Layer 3 of a small transformer language model trained on English Wikipedia (12 layers, counted from 0, width 128). Numbers have three digits each and are written without spaces.
A neuron's activation on a vector x is SiLU(gate . x) times (in . x), where the dot is the dot product.

Input weights of the MLP neurons that the questions are about. A number n stands for (n - 500) times 0.0011.
n25 gate: 325426449577676392534388465493524527480378410445454533397621672642470190390677347410524497518416595561540493433284479584539636584401631602524454357595705444503388623614619500406297427241510396591540391605380523587699146507601493450565409470597557675634393680571453414430591657489524645566584575524583487746556466306444479523750513632338443611368465487567547568507460219428476620377514
n66 gate: 511570585364388337538549500490441408476409565426534364514690573594537584521479342627687560398550587391693482445341847552398360699462584401309418559297653586455528696431374562531419321518490676493524575556548372365545572622478676748649552582528559531598476563552440525534374430632305392394569613287364831454551287701462425456659364657401642425409453420469637602667472790656458452445482
n74 gate: 473636423431278526517573527361513428576490513470572542477684589364610443493537503457592377427459407497559554297537438507252552583377388647453588346529467503382490438622607540818500608292465418391419390530408526599770584530749444562460633451447344539583582487688560574513473640622596427458424393739788447334503490376435510526644503583202651517606583649242527453583582591709540539559517
n95 gate: 497516490665503617397576283524655372276427452427615370635398620462624538439427417568462396543596418331364381537591407428537831394554490406726287354567733476405572582756439483425660646639428415698487561372524541493483561875571344401354538524476562500550571286517483455598355486352257479581537542367616569310507479566426402483472510606483272482445496486636459254442439487689597520395500
n105 gate: 631630406491389475540525449328435500571590390738388533485537429534587600433578460445515497529642519711619478454575506488542603645415401497703646232533435436403447219353503371586790564516524528601527449432369598454394467308541604421522695379524386415604619553497624566369376597724282571557577663491570626544467522434721629485638546500437567538404516454585562488565463403437454506375615
n110 gate: 260556583452558767267431341558916487167486365417463567368405356599350410402624503476456414532536571600615455568441411503577550572544311497503537422393411372497586497476490367605471473399680544217322483566429565395429715527341592497510517490745435497589575338363486531419483369637599462406551524434447654423520392334382553665361322425480500567517575384514514386401341296392627416348459
n117 gate: 543579549527503488497528405533381395705610635525497390248439534454509531581414389551518577529453494669386596437649449421476464372536553602355710503464485560587427696400646561367423310321596446476347479445581397515596485534513491530556399321476469750497331344430668423428329562355536393551427543432466564663402357531709572563716476585363527456628424433575647494689431655587537635575534
n157 gate: 702601387632421416596627385407551630473433500427515562464473334497485403542384299491242552604338444318619429399439631413433562482441544759589405545389464363539458500554574500404401420531514392548388530263470515473613364557472566455494437491611566532477408343602409626777527552417674557574605503497497633701497451421473463684451470533591649704624525413440603384452542299463509518378576
n183 gate: 429567556258618706228485629540530410452519478526467461417566666599407381630533582631595459531330764104616477765590435591643435294385436481593522518486625399620441515405659716511566722481458526683561601645489606233554547614538525252377511486398684655635555482610482620609323459333419537554533474470685338489655631556662410370489551471486755504607607607431541296320525511631567703242489
n235 gate: 448565513580423420539429374410410468564587446464276522427526243561312416601481704481426494574525567561513467766582173369503535628538432386568437725644647519509397592682481618494368617506469350561358487419478331573500437391441662522386510321678391531394624674513371630471288519571391628309478484592530522599409562510519585396568404362447548652365657397484403406590494613536297538497345
n242 gate: 429419411474702285584360572544603475691784308578525596478576485632525422522312563583679669626641515445522358612485409424429378555650511570756291471482423410760533670431507547496666587441356348285601500522471504409489690496696540638322526694587768536571609507642382563449551430666536255582402452578500807417615679370640478568452328280489692376588504599533596537456594257433452359359699
n272 gate: 402524641475479603706647279386654580400543380616640434553624561578465385731353726676440339537479685468472391627334592606722605454514293633496454461351621409721639493489490525549602672644398384379524294522627429705346587643313578433547493681610446601404560632155647319454493378564393276298451554594380482613378427626437536430547507521465348529639552614504511320514595573301514647511504
n274 gate: 626484444497411480615513731542391552599629646420600490529497526369497517532417536633490269507516517239464443558553622484280410513465598533384571506618546565523697477630545282708569694580500588366375452493588555601497616369355386626433599426461319487589276362572612287464372513573637274263542374523450418540375617331404513307550687536433403456520572392672526378598396654673490523494315
n336 gate: 731503553468423367644320609476542493236447517418690435403430331570688543662504546476570606412446179341479346697350631622544493549703418624578438507326329624410528455573314524584674517372513524388610304348563253441434558563724538313190482541657482582347490412626429525424398496448591511356552432396389679428445360475589600455518647528558465507693343546455623411665621442300292455427504
n356 gate: 530626488443425413395566342548542497557361699601417491370372491683491391521539370491614476381630378373553420536524593601348674470427555303317583408439291603429434458643515584560529458461477455542497674406482509491571538368642577598393515350482395609544539542479440585782581794503488500529703314534632383380418518536306515471494584500594482392374509386467651321371533497540452580547515
n374 gate: 509456534509568595583392421396528449448445449332392434681530341469518515488580642609625512494394236676327566654631427427408581365506381627612614648366524530654626515497566488542325542506664670427509449457533248454687422534582751512646448455400696599491391515485334506542393515671411521512433388463563283481590491370542575659419420549554461421457459497588537407573518614257395416458383
n376 gate: 550530506525668413556413494280475555572337402569540597335435400425379607436572544371546425555527335425641522436509403429545543587415581560478427549497475549518528485522543562380559460390574460423463500525365411839411445425410426454352684530435419494464558525357428437469634544549683565713688699418605621564323205346665681457462338488503568554789620379451531340388494579462619408574603
n387 gate: 488420546602482416443446553443506535644289302464529503456554593572555364382539551497703382647583528642574366666561478598372391539591735430403789772529569698426359539423456515426395512485425482515421506449500658515482474692599482461518551638381476318465666380318633518618359427554479584594571467659506539494565537521615488556603554488438378386533444584476611497512660441731464456456455
n409 gate: 612484625557470487744349438417389592450426626561487764424467446396621338497517551543737402619516364621414411609551684500425533607624348395673405355526480391493376454327618433450521457459551616750687520409702473796484461550548225507541688487483430556574606510523702690493550598482557577493566561466301671613608517405513627733334359510464536562560406530603527578580269556384443549659604
n410 gate: 367586587579293631365575391239489518752361293489529391629314414560650246504254719426541560488378364594430523378713193344478850639416634659523559430573437382526316296377449433511254496519636400556515474375470284496588566594388552452534410658545440412580596451496560428670470349382395440581463720538581429731702611367504623669671537515599404365616551365626327489350415698454519441663553
n422 gate: 624683617444569481588418668628412598494377509703469497457394509631561680531405427481569431484500409550596583648465539578506383415475351291414364683540525540460525621562343509463596410443449745422617684737457475674565546509416509478490666644581425580509639513544531704460582645348616466515488497701481478567433331630515567522506437394540686461491389819779421551506423488608443373624506
n483 gate: 474528616511426570397770656482574569541682642339605626442764316581597638511522351496423348488337626426606620624481355643805500518428536265519544544385533529489463639646464529526352551396489368562482341441551405394544583382405540504354275493284541374553602622474459481394663396733430655410613552335398463629467444392547361312257467404194511553872408537292389560378635623736548562365708
n492 gate: 520589484615539574481716672513333566494323335656563537421561458407725380532497523481459523621494393581519516560510244503541557410409478506588390601400535737389532475395456624468398497503555548465576657351544408468443469657576490452536709409545522622441529529545371588585558759480337474663770396458464426273371291208607480717549452615531348559417517609576249516410456459529465339405516
n496 gate: 388446312402506790516481454632769419563576472558370469665406494525512475630376319472302529500409294487422625528625575325374546453540567490423525631623381338559494531472410465397523547497491609472611441532359628506547515570451512397423456398844497633637728510588494580609396430527591421454675615664603550565389684423466339723465450500617506529380582346488265541535503469526414550428570
n25 in: 405304573532421500604359630468410535475478489474309566560636518741682464843631431557604511417372634413386379574467578653521419504405761914434479727392471443514395607393683389439359546609462536654609267674521543418599391594570472571577370599404468479639664554719301460525388551530547453377446602537327507544525544267479441405679611694331436382604451389500760344435592303511467401571395
n66 in: 601441448527603455397690468558565419562548615535405473348520538387557555402389542408486528629586518517714581361510507442567601672198616444462341646477510635757476575456423770466551622396477629524254429327595684544260581497546327605660538530486325483852317555510462598666562639572651630507555517497648610451487328507409609503594445654406527489198600414554514601555527712720541432486538
n74 in: 441614539401481134522510653391487579581510637366393406301465503494513672399429238452586384279383650322268310481513493443444449494575534549474525484609468386310565567660261673503673437425509395513453446471548423503494487461566497347516494639299523368512586532532513435649548286615532433311423451562428609523535490448591658487490651458550605639683520356656665438439624575549368468487348
n95 in: 411580382533431580431701523431445321321361543352371447704442551485670629382618639644478467519395443167468352414552553421581521300450327371345289658408634529504624525442386587486681496651354532449250700412673644533371557770620414471555734464522642447296612654464302467504577434504391602532493345467366442582586556493464306443559478569269514575475515478604573188598698721685463392680559
n105 in: 522599452597598462472582390456519512358630578605373601398413390635424411553443434494500525398615471554596513357564405354491667563257387382452763556689534481358386463512454469428626475417527276428617263338587572357469315371387522407554761509659421426606441582704453596481484687424431469402475522756680516555445458440599577586599582478451363616431634393537431424647491604462465404345494
n110 in: 303437443615582621408318439598701410381589497600387484636451490533462430523593480455526421555418510460409483679487650435462581697545516463377413630471372348425536503454413268493528386497585513310400616556497376604451774421219497510550493429777523548545464550621440320399414517680749461609448537510699625483378678320332557733373405549555686662628555355539483520332338500473652506490480
n117 in: 487528497588332638628553300569395426526589578513623411332523622467567520506526318364503507617632473596331463438537541640458542503423360566393571497430493578578661529533577435542323487374437507232429539351533399490503349625385519672677312452386421561500263240513583443529313411500611415327480537564614556483323356503558386294740608595500669648592299516588573258566319368663493484532348
n157 in: 545622476660438337574634531432619619649637444488640549363491619556630455538551416503662452525417552512453297526533469429442471539512480620482541506483518304667470523606491774532280392593420362497375756288594609279465433646479400477500491546512467494600568557479581563488461569688476553700650389452606518582392479467407612512566625447584494494456611482371378494693667494563509518471318
n183 in: 461537578411396604153531652396446428330341466355621590473960604546500371542410539538727582411552776407565598538386588550440420427202765547222276485676604466648384439504659558569410706406611511600492496578523523343394508508381454489469372251603658572325374566523426645542342461488600693696381390343567504393534638761352484545559458485485706337535464654222368465388386659535465618294484
n235 in: 429674356622447414642290411573300389603560254497298519438503261417284433702523737595365463628462548613356480546584166467455594523506423510655402670516569497533507405658273553349433579466513395612428773470444441516386334666398549654534404516648523461535467354550323587579473567409536570435539537520541520507500554530490571562628377659484352606364600503385567440341497623392417425572347
n242 in: 559546434397531387603538394527376352572559497469419437459398634627693358490566600554667683457546390538439671554702440439460655541510457510660557338747439520456665605252520619680500591583589463698571352445558422354392560538489503483524703611490359510536564768449662465118620628551486329299459528483381699486638605261503374574677592548369710458452472445503514801435436507503524412541555
n272 in: 618422500561671629445658377534531540380582449417299467403351514650553593480459421385609401610536273569470743419438312182460433636607586438569269513464340688651414669517513497537464591438487622452467557369608578544503527637539433446701466667453568460606318517565428704406705824500602388627591503451577653336510441466453395266455473466507534398330769623635390517520628533472336349426620
n274 in: 360550520520283533572395466608539439628464354596429439413604428448583434561381464406585540736428639464416410674404463672500564484612675623663300636312431474603585587731500520539233364596447399533365590586513344464516288425544494419221428670412434433475620378281516527552625645690493529529607483523275601359564574652519530423434435268404549338461323431549668520457513503447615368600549
n336 in: 493377349487593507655487363589420461427367617460438477334467378513410290503353680549507530679503565394513625555376558677506594487675506540450455441426247526536696454408519454376493565577753533582568357610490467431302565500541507382359348371543490539599493374546550631679606493570553665397185242577507533568727331600743564656537563460300444493688411629350596623573591590500553546448467
n356 in: 695600784557412387613611578506525550532281568516562632429613368572402296388541376397688541437536484338544600534625379359429556443256524513653568394396563587540475506306565437497493671395518391462515571389463487519748346503529534637666731577641503568735559475566567471674582630447428396438384439532655607416407600360506381556605658468518575413380539465388456424503677408538573472603513
n374 in: 400538483618460352572685490402526729493543601543710666571350586530510520552327407367487596655604401437484705497650442311554422507506459480430377571510497545403355533552690340399396617643497507333158490576546542507442465615334207539366516448422454564640490355408282710630543606393480369703611537332436392507516624567516493316470280368481581422503575559480490510470276503497454341487454
n376 in: 437506469611775574478602347279351558485457336528567605597561367466635681527534429375543407458541417516534572345560324485575676531473428506525357485692457573403441317610621451546507485425544439411412536556595469466345527528313314366497525455601435494488387633408457531537447447487586626615448547484645614481391270319591481521556398580548610579623583340628407282309467590331649287466388
n387 in: 339586682464425392398642286374587447542512583500438625571673503623430506382591536461339563547517522385470714530658712393485429527430453521591518441439452671385596473652444446435465544382543452425529662515429640491615468416352583530375392615521707614538592383374413509485653621598515338441467345457482575777497335600315537338366356488521548522518394620432563491668396391445527488568542
n409 in: 537516548550500624497773521460500543510730497623520529550303547409513514563659327357340591500552374314530449477442500527621573540286285765544536410448527424440399434580579383723479460337481227416477599358630403473645526339486613473452413355497342356299454820533318374318453619585319611320677520685579611459467390554563455470568567587556696379389448574377443497564483408486628454394476
n410 in: 631542452449374489489507542265404370533470365567312496573361360393507321478359604442654519496461343652500541362594236409464547574453557589515609311679449428547507329511305408672547489392599456603395478470376394507649554530549540689552544500624533439721678396526548478573530500341265357709723679455511445390525812262276820782466540629576256481776645393522385325397373536519500507715585
n422 in: 369565728565599672337522449540537503670373375397612452378371617525521565542432438555365528709396465537555597558566394448491439306581506431569670317365488527625574427690706564558363476522532601359421379410582604371643612349379561375397546572681580437703714472435596387448543516406531552618552497428453441519479538469331465309606497395551488484577628568436370519586506729657478603412382
n483 in: 482685430431517545514472547590531707507573503584500604364541659680709441398430350418404601605543443483339504271458338479473490365486607385275493350567769572251507281634497294373537459427507195596578561765455610576422347483383510654486614534424659395473575337472531405493521357456572780544421500341429579461476518451629479371542348559402545326528367662555337458597367344314514408315347
n492 in: 674593392532523539260604778578480535191268548461650456423581672506607402481507356369387353558385530278478530497477463349462433387418645415549385446509548446500646471432503552510438663700435494468557595543574307468624602295423641577474507487413377605563599650607490556513429493473409743548362569460394455433465282454370560481612669416516378683448615477298324461503446443668617411625409
n496 in: 410491385386570604589478451595398466687366578664351583450415541402482420525452541519456522510506424554478574631658300440466627573416402538680593628694591403488538503440571387293483544503500390623671509561324497469544633433500406487478592503773579602625572405459408670556367573493519601580779571658584573435404355766562416522660326367624566341421526219609392494696566469461554525381538

Each question shows a token from some text and the vector x that enters the MLP there. A number n stands for (n - 500) times 0.0081.

" When": 493291629462381300696305462585590510742504566525514535367473652532400580607559595555658426619585453654557532547421439536414556443526476672493381568489416778476371544555608314488673584572495532494585382501618466421586468586410486507400429546428477378504678249664454398598617380567523590580408616441479499625455608592604442537594517429651492603394637683370662390437569684629480456474495
Which neuron lights up most? n336

" attempts": 502325406438311297389426497505543532603532505582558578546461429518486453455601597635570433675511457708410453519585492459388414351263390594375463726492603644541526697475678412438680318579494557373409595559504589352405414494393562486676463607551463590463517511430584523483560520694727487537480706585411531398405675582641650532348338384461470637430614574498580324742388485572436379528595
Which neuron fires most, and how strongly? n374, at about 1.4

" But": 413385552485342347576472403346530517785637532425606633424499500519475517503532387450645520518518541689378551468424464459317480336363397540541262551426447610192513410571696402552537629682664760543524322405359586370507336584350535456619344470455552608478553534643543566584561549557406558530549638543572523474406458555528378563621533469635606508511514561425622445406657592498436274564468
Which neuron fires most, and how strongly? n374, at about 2.1

"8": 372465490450309282341410551504239589641438522403354430552654564310396563542574479471660405497591507477530527506396298245409515420398361573355614354497457585374645495422459524369527352516486497434521410470557509517306510515574423447578379544506366580445632607629503616441492552657439518438532703549471494369449451657475636493526647320581327548602530570279526531368291489356560483491560
Which neuron fires most, and how strongly? n74, at about 1.5

".": 391253631509472460616471441597464732645553621465532382475587854516474577536397533614490479590523473446469538503390369407562503437420556622387476589475476702539457391276491563671616451465611432569492389515520596537429306507486440335374322632520369524467441704582379735492580454621508525405334648493623556352508579614521416477418538255513715574432714524505467431476418577480563409494556
Which three neurons fire most, strongest first? n183, n272, n242

" a": 415242544584243437556701213667511629486455512365417593606633474553623554466529644589501509538574508550609510427409331398526435565548348460413625434463499573223379441436403453512542478595517350437599352473456537432353485458598452490681554642564506562478450436575494443446581381735615493489470496434498588378559573587595517341413780338562488569539569600459452479413571554352549366586473
Which neuron fires most, and how strongly? n272, at about 1.4

" d": 253532556584339511450629455725419515543516599424465579742545693605488511691740595613637454799576374427551602549632474520491450450593417442334524324532486660497465447446478451569576357443550528439542600391562695377446337445390466522662573578372408721570535454482511485383314386552394655384512556486468553257489438493479589412410571368519514585600593399525443632455581544484471253530541
Which neuron lights up most? n387

" does": 390470441250315462484522388593517318767463536441572505600609563552605386613530514517603414756458332646302519361304439465521446403364328555540377551482588603408449496401559352434621529532495463300499374486495678589593505516387503472613506518500412603427344532578463413480565373658476593598393450301388538265539498696528633360409468309553432704410772512664644361586565472584473394444550
Which two neurons fire most, strongest first? n272, n374

" War": 307454549529352551675435342555510294584469474411402666548430469522582397398636378421637379440452536713569415543461335384489537307390532382308463409617549743371601715620660489278540470650428538538547443460491602330371479488492511321514255571486335589404578567672552446525546342614489613499502596525362534401448559348558476673424444487602588527604541559452498526615442481451475350572426
Which three neurons fire most, strongest first? n25, n483, n110

" Rev": 452511537663364442485685430505284397579439469371400632473680596564372468522627396423557337558629445502464559384517454494402441490531282364377454513517530701561495398511564408397608252516506492487507567471330445235439480427349508450504422602210517607344460350583422584385535589578436579404486729567445499498699653352443492608530564442551501445497683462330525637618412452544518394706488
Which neuron fires most, and how strongly? n387, at about 0.48

"'s": 297267566485328434651574466745244460524335607416444583494648487589502397403648452523532454447665463556547576458352405543592550436491497587418509470479518547496443329592370539485572438451453454458514531426366486398484481410586459396635353481656469602457645535708585424499616397727635555678390621401454394474398705662669595334301474296576561522525502511506395566444454589609595375435490
Which neuron lights up most? n483

" sc": 448406558475326497502544467453411554521384499485536515528374612375455456554675544491628304465765455405383509487461421482336439517517521416296401481506576686493506531754748496510732441492431545456487521511508702317530367488446514287607458558442340659570435426261372461457482524510396576371337513551609574287582554404542409646450643381460502489483533433417520308432559447301449269528393
Which neuron fires most, and how strongly? n356, at about 1.9

" Jim": 307396247499381291354408504641361496615524592514556596581584558442615360485722411491570436573486375600345503587316372353496463369496535498373527686423340582457487408388614487611619550594572572525297573417354536312368395551377528630732419467561512476366500335577694561503529370682490544302500727540627524476513442524486433476402545541605482560474522673362568467569561552526462403454547
Which neuron fires most, and how strongly? n422, at about 0.34

" these": 336255505554512327520469505693392467659461680361436471481529610751532322589589560425300453285521492641353443405396513513468487500577418596388478629444438589461658437489630473459689383531503366356638503481605506271504614425548391551664398548670375471419519231487466505559583525592485593522491598497558536404523667692455528344509487359647351615598605534487302566422446561386530402545397
Which three neurons fire most, strongest first? n95, n66, n409

"able": 530450539838357319438658306514249627580522673560391582390571494347452594442560482565556496737403416403520584492309395346500428394502261608454651296511590566426579514371617479494494376572526489531402469431333406394512568491521366481507401477657370472417563596426358455460471621564420536635295563571310479416439553563624552617523529437485416642748364635488478502586488544444521352549592
Which neuron lights up most? n409

"ash": 498417540525385489522436429584361400632481412559408540632536577600524622414439415558626456441461351546497426658421481259345536544512417654512387590413703591383582504496721482509518579579453524547545443327359617332433481415434347478576563501461489591473722584359619610567464458551488489455287627548599494557411437670419650511441710392484511374579513614381469671654456418230332304561576
Which neuron lights up most? n242

",": 410228533627316470549358293524407552677518789506555452493422546598479459562550348638495318559612425480475510450417446393510479427341350603571525499490428796442452428358503427578677556537460601459524416472468528526482407514452528352616503525595377562378480736501535606298576486659360668625454630485528584365461583575538546434511597383536550555455590545407374571475457517359531489537522
Which three neurons fire most, strongest first? n105, n409, n272

" Germany": 376475390568338351481493252736549493635435624478348486443503714536584475527518550486514270427523430492582298553567441429293572264449579607486488490536405352367453457586508517476770526670499366526513567585583516316289359407586518382675439566533418655385529538514588536366589499621606562582461683398443549372416586425518466565471370451688519571585640522523379408608390436271368492455419
Which neuron lights up most? n496

" would": 319399469311260344582515331529510623703396592445632566633579537636682349530587480547480316529419398505350564389434403313402444512293441586498410532488655460334413577441532444602648511642464479462533434425387354453494435449294382571569399607552488626447547657535498442587526411689460571552518617441398440499620768697330499371475577350529617737377691495485559410402531570540515455480431
Which neuron lights up most? n74

" for": 453184675458267297654649477632399624696413713416478473463476612502429553574571516514516387558472532433582562420635377399385251526562513526518521416508585651468589696373486450380500434474446597461505220367536560452448489504395299412432378406576463472552473482465588609462443489637479437566307685574517593558396557485562579435491499496584361532522499560503626383451643596481567498449576
Which neuron lights up most? n117

"1": 432504536597385476392443427491430703728594512475350378627684503336430591565661498488486432580528365348612624517348356275418494404512492452390570497663510722388498486520581473330584417559457350280506379497558459494331572433658508445728576680600323510504587588602582664348424495497514505540430593485576556435436482710619447510414597407668450641529554543333563489429211559440484418372499
Which neuron fires most, and how strongly? n105, at about 1.6

" Records": 340497405670291373539322351638434552551444584474579509348699689490444478563479470474539378599497346485551322391556265419459507267400482656377480530299431424477395311517557435470697411516408499418543609488508517309472376461366695419756464373530560473409514469527603481618531422767643612544466634408535532333411581447508581628527533401669449559585403424471400600545274545550408433398533
Which neuron lights up most? n157

" in": 424190548596358391571572471673637444680403742436486406539544578554465537661456548597626312531424414499579534546537420413446518619423467543549596465667475754444639610517555380496538462430536565463519418566399572300464434392450400404631456420702374499602580459507606651342567464742570520540359548453526630462398554598535615478458638497593578472498512531568554336447418432503541278387543
Which two neurons fire most, strongest first? n110, n496

" is": 254339572575256412562472443648604505826194626301676461559431560426587408554440547588434522678564392509458559474329361451504407472495380623551555434620646685327257394424541472488621399561492586446468502489411504567569511486375684524510374472564306696482507408580440459519524523660606534578348498370601469348517560576465653393466420356528502534561451430333621415581421509385635434522441
Which neuron lights up most? n374

"ios": 525464517433286429415444528747468586561551501428621353444613668608503619457588463716450440445525439457705651644463502524623526483303428626435415567464616555336519316519664500347501520696505554378495617526421557384593388514648539536669541408430326581380613555493662641574594547522504631373353625490626477528615374508588655654406524416744538699530217579466465381505493557446267463409595
Which neuron fires most, and how strongly? n183, at about 1.4

" and": 223252658677527465534515393593529690624346759539597492455603490423527546669533451694592461593518500509503525467351457427465482420462472582418438499382490441374353357424405316426553496397512685424511411504437567300428440450320515450665415405512314508423626615545502553335478506650540562659439604738546536430414674539548423514434446270601537557515557580399320445398430548496536536518582
Which neuron lights up most? n110

" limited": 496283377682213310433722453705362561564646637614490520547554446491649486517548479361510395464346348565474438382629393483431375451536310584499530384488538606432506440555554658501633456523438296399553472549550591463617499392444303505661410658602503594499560575339524673535591528600404580607403569598397488296500582693568427501583435438432301619576613516487452449527340513637424508551483
Which three neurons fire most, strongest first? n74, n492, n105

" about": 573380467607290302383607460640316533665500738382548488420511551627431551639482470595597352762388484658575488458444449360408550596483344607587405555489524577488440592401557365519455411451480469497437385484431553473561411499427490581559386558831215509552452348391429645494475591744639438446337563653414517508460644426698536428406583481452490597700574699494478415428549463457468456497570
Which two neurons fire most, strongest first? n117, n235

"ist": 438456534577274397422580529666386458621459429493411428444672535355521677539561527573577388651493359638405449403311312478570336327412431676308644458467481385478578449399493336460552483784434569538446569411471466249392537529360453369633534431602588408353512581376439563397430581502592731524259616374462520520536597381487586615456698471714596469392613506531580601621543396445475357463551
Which neuron lights up most? n492

"2": 531388513529337443407343549474269419643469501495409453621634648388320559525547502511579584501559311502572370410351352249400439359366440460469550374490335710421551482567540571315521346474446424296514367436507453393299543443589509428618490678501324656621572534543558657473494486598539387493403604430535458403414475708564556530545639477597411533553700539359452527410218487406521455439531
Which neuron lights up most? n105

" Party": 199457597648300366625421560587455468463500518540413563401594495491534380390714451521577336467519391592356525472440487404608502271475316451479493482335497479471444551632475447387558385513540566566462723326348357390329367453364528317352346395673463501436630518654477558520534448757506774434375539409603642410272699404437468502455483540624543542496425507390466516517416525409413427413433
Which neuron lights up most? n235

"ulture": 399399580606337349400428467671440485654416482444538395413646618537446559401521425733619466623510453683613457461442370404419618359464428430302443462407577458507461422635627390319700444710552591596442657461438563378471468454510678383625490273559375679408584444553545458548538553644493718578308506574587567605438415467546501555462468353601506693691372589332429495570293493470352444547475
Which neuron fires most, and how strongly? n117, at about 0.94

" at": 469255562424413339435605407701574592559510667296450412501491532479509622494551446458576289435527492517550596609535300463459535639490426582533365496580708662394477470654599355421574521333486535523485340508305585388391444443504484492547434387546303390601434420557586598327555471736606277515456545557469554476586538590613609583540735417585338588591430565478559366427583465502598339406353
Which neuron lights up most? n74

"ation": 522394607645360486544483499534347510500376571544434466386524586607481511458747432641705453607447327660394489526368523397631542523325365505414582401424712382432560610360620401439628355595242484543478644506396400406372456429410548345453451611697381437436558492448640516482434504717660651561293416515544668449425462696491492480559614356609555592565507453364390393553359513518307381615530
Which neuron lights up most? n105

"ol": 551568657619503491369617406697316415710550441560509476540465607292677437446679424506563304436470536488549558551400460427423481456510381592476521506552501611500288335538648547278522522640496483447495462446267620390370538379569242468634452443465367636475664374488495608576541515566538627469306679431551519436503548404413712470449650564670521496443614630475443548556370392410257263483344
Which neuron fires most, and how strongly? n492, at about 1

" College": 401400467513396451467425455661392443449457477461503618592581648413581452378546440442555333485528450536464673537475311406629590476476429540410386498395630553456569548517464501335670408611482485393467538355366421353295429472410650377561318384566350597494605375748753652325523454675605691551468546491620675462495565561634473524590499406623662532582499462321448441527262578475278453411459
Which three neurons fire most, strongest first? n110, n235, n496

" be": 471372598463131391517528402567483346752426651348571472535528544443514367549613548611583583575558502421524522561259470464431408505418385629542550481480736484344408474288500567511647405516566443462531475424546390476591335445509674446616401659594412691501708453494451472492477473640573519407407569292603478333467515368553482515682497254605476510571403446303591384486549593363627440601354
Which neuron fires most, and how strongly? n74, at about 1.1

"em": 497492612570403405452532440529382551719521313718504389621618570500574585382760509411570403402558578363550546685334571472383522438379487640450511535430548593448489464453543517455567364698272475358512491381351543391340575432540306629427501481611411497361415652428573641344595545568624693585416527485591634456556530457535520531391556402615543478401447605401525639767499405375391300673466
Which neuron fires most, and how strongly? n242, at about 0.89

" R": 475397442560428412557533346521412408655548537466498565524546672343459451472717440623548413572573429328534474653490372552520498388550358401408536386591407587504436527572566563377695451447526409468583458362581595287246411290283530578639484752337460770508446403578500617416436401646519774402509631397487552477516648522361382559408462460720499452549451420403526556468450368317398398512362
Which two neurons fire most, strongest first? n242, n410

" rev": 330402512731348420519651467528401557625405487483517613461599701667351470556582461532599350503519384534454518403610525527269453569550291425271276553652553608616495405543448442420629326376511491502465590543455383301408421341485440357657484593384507658337461475377394480361520474549385638505481679548418518312730556332501520439446582375618471470513680426332490533562421348600492452565532
Which neuron lights up most? n336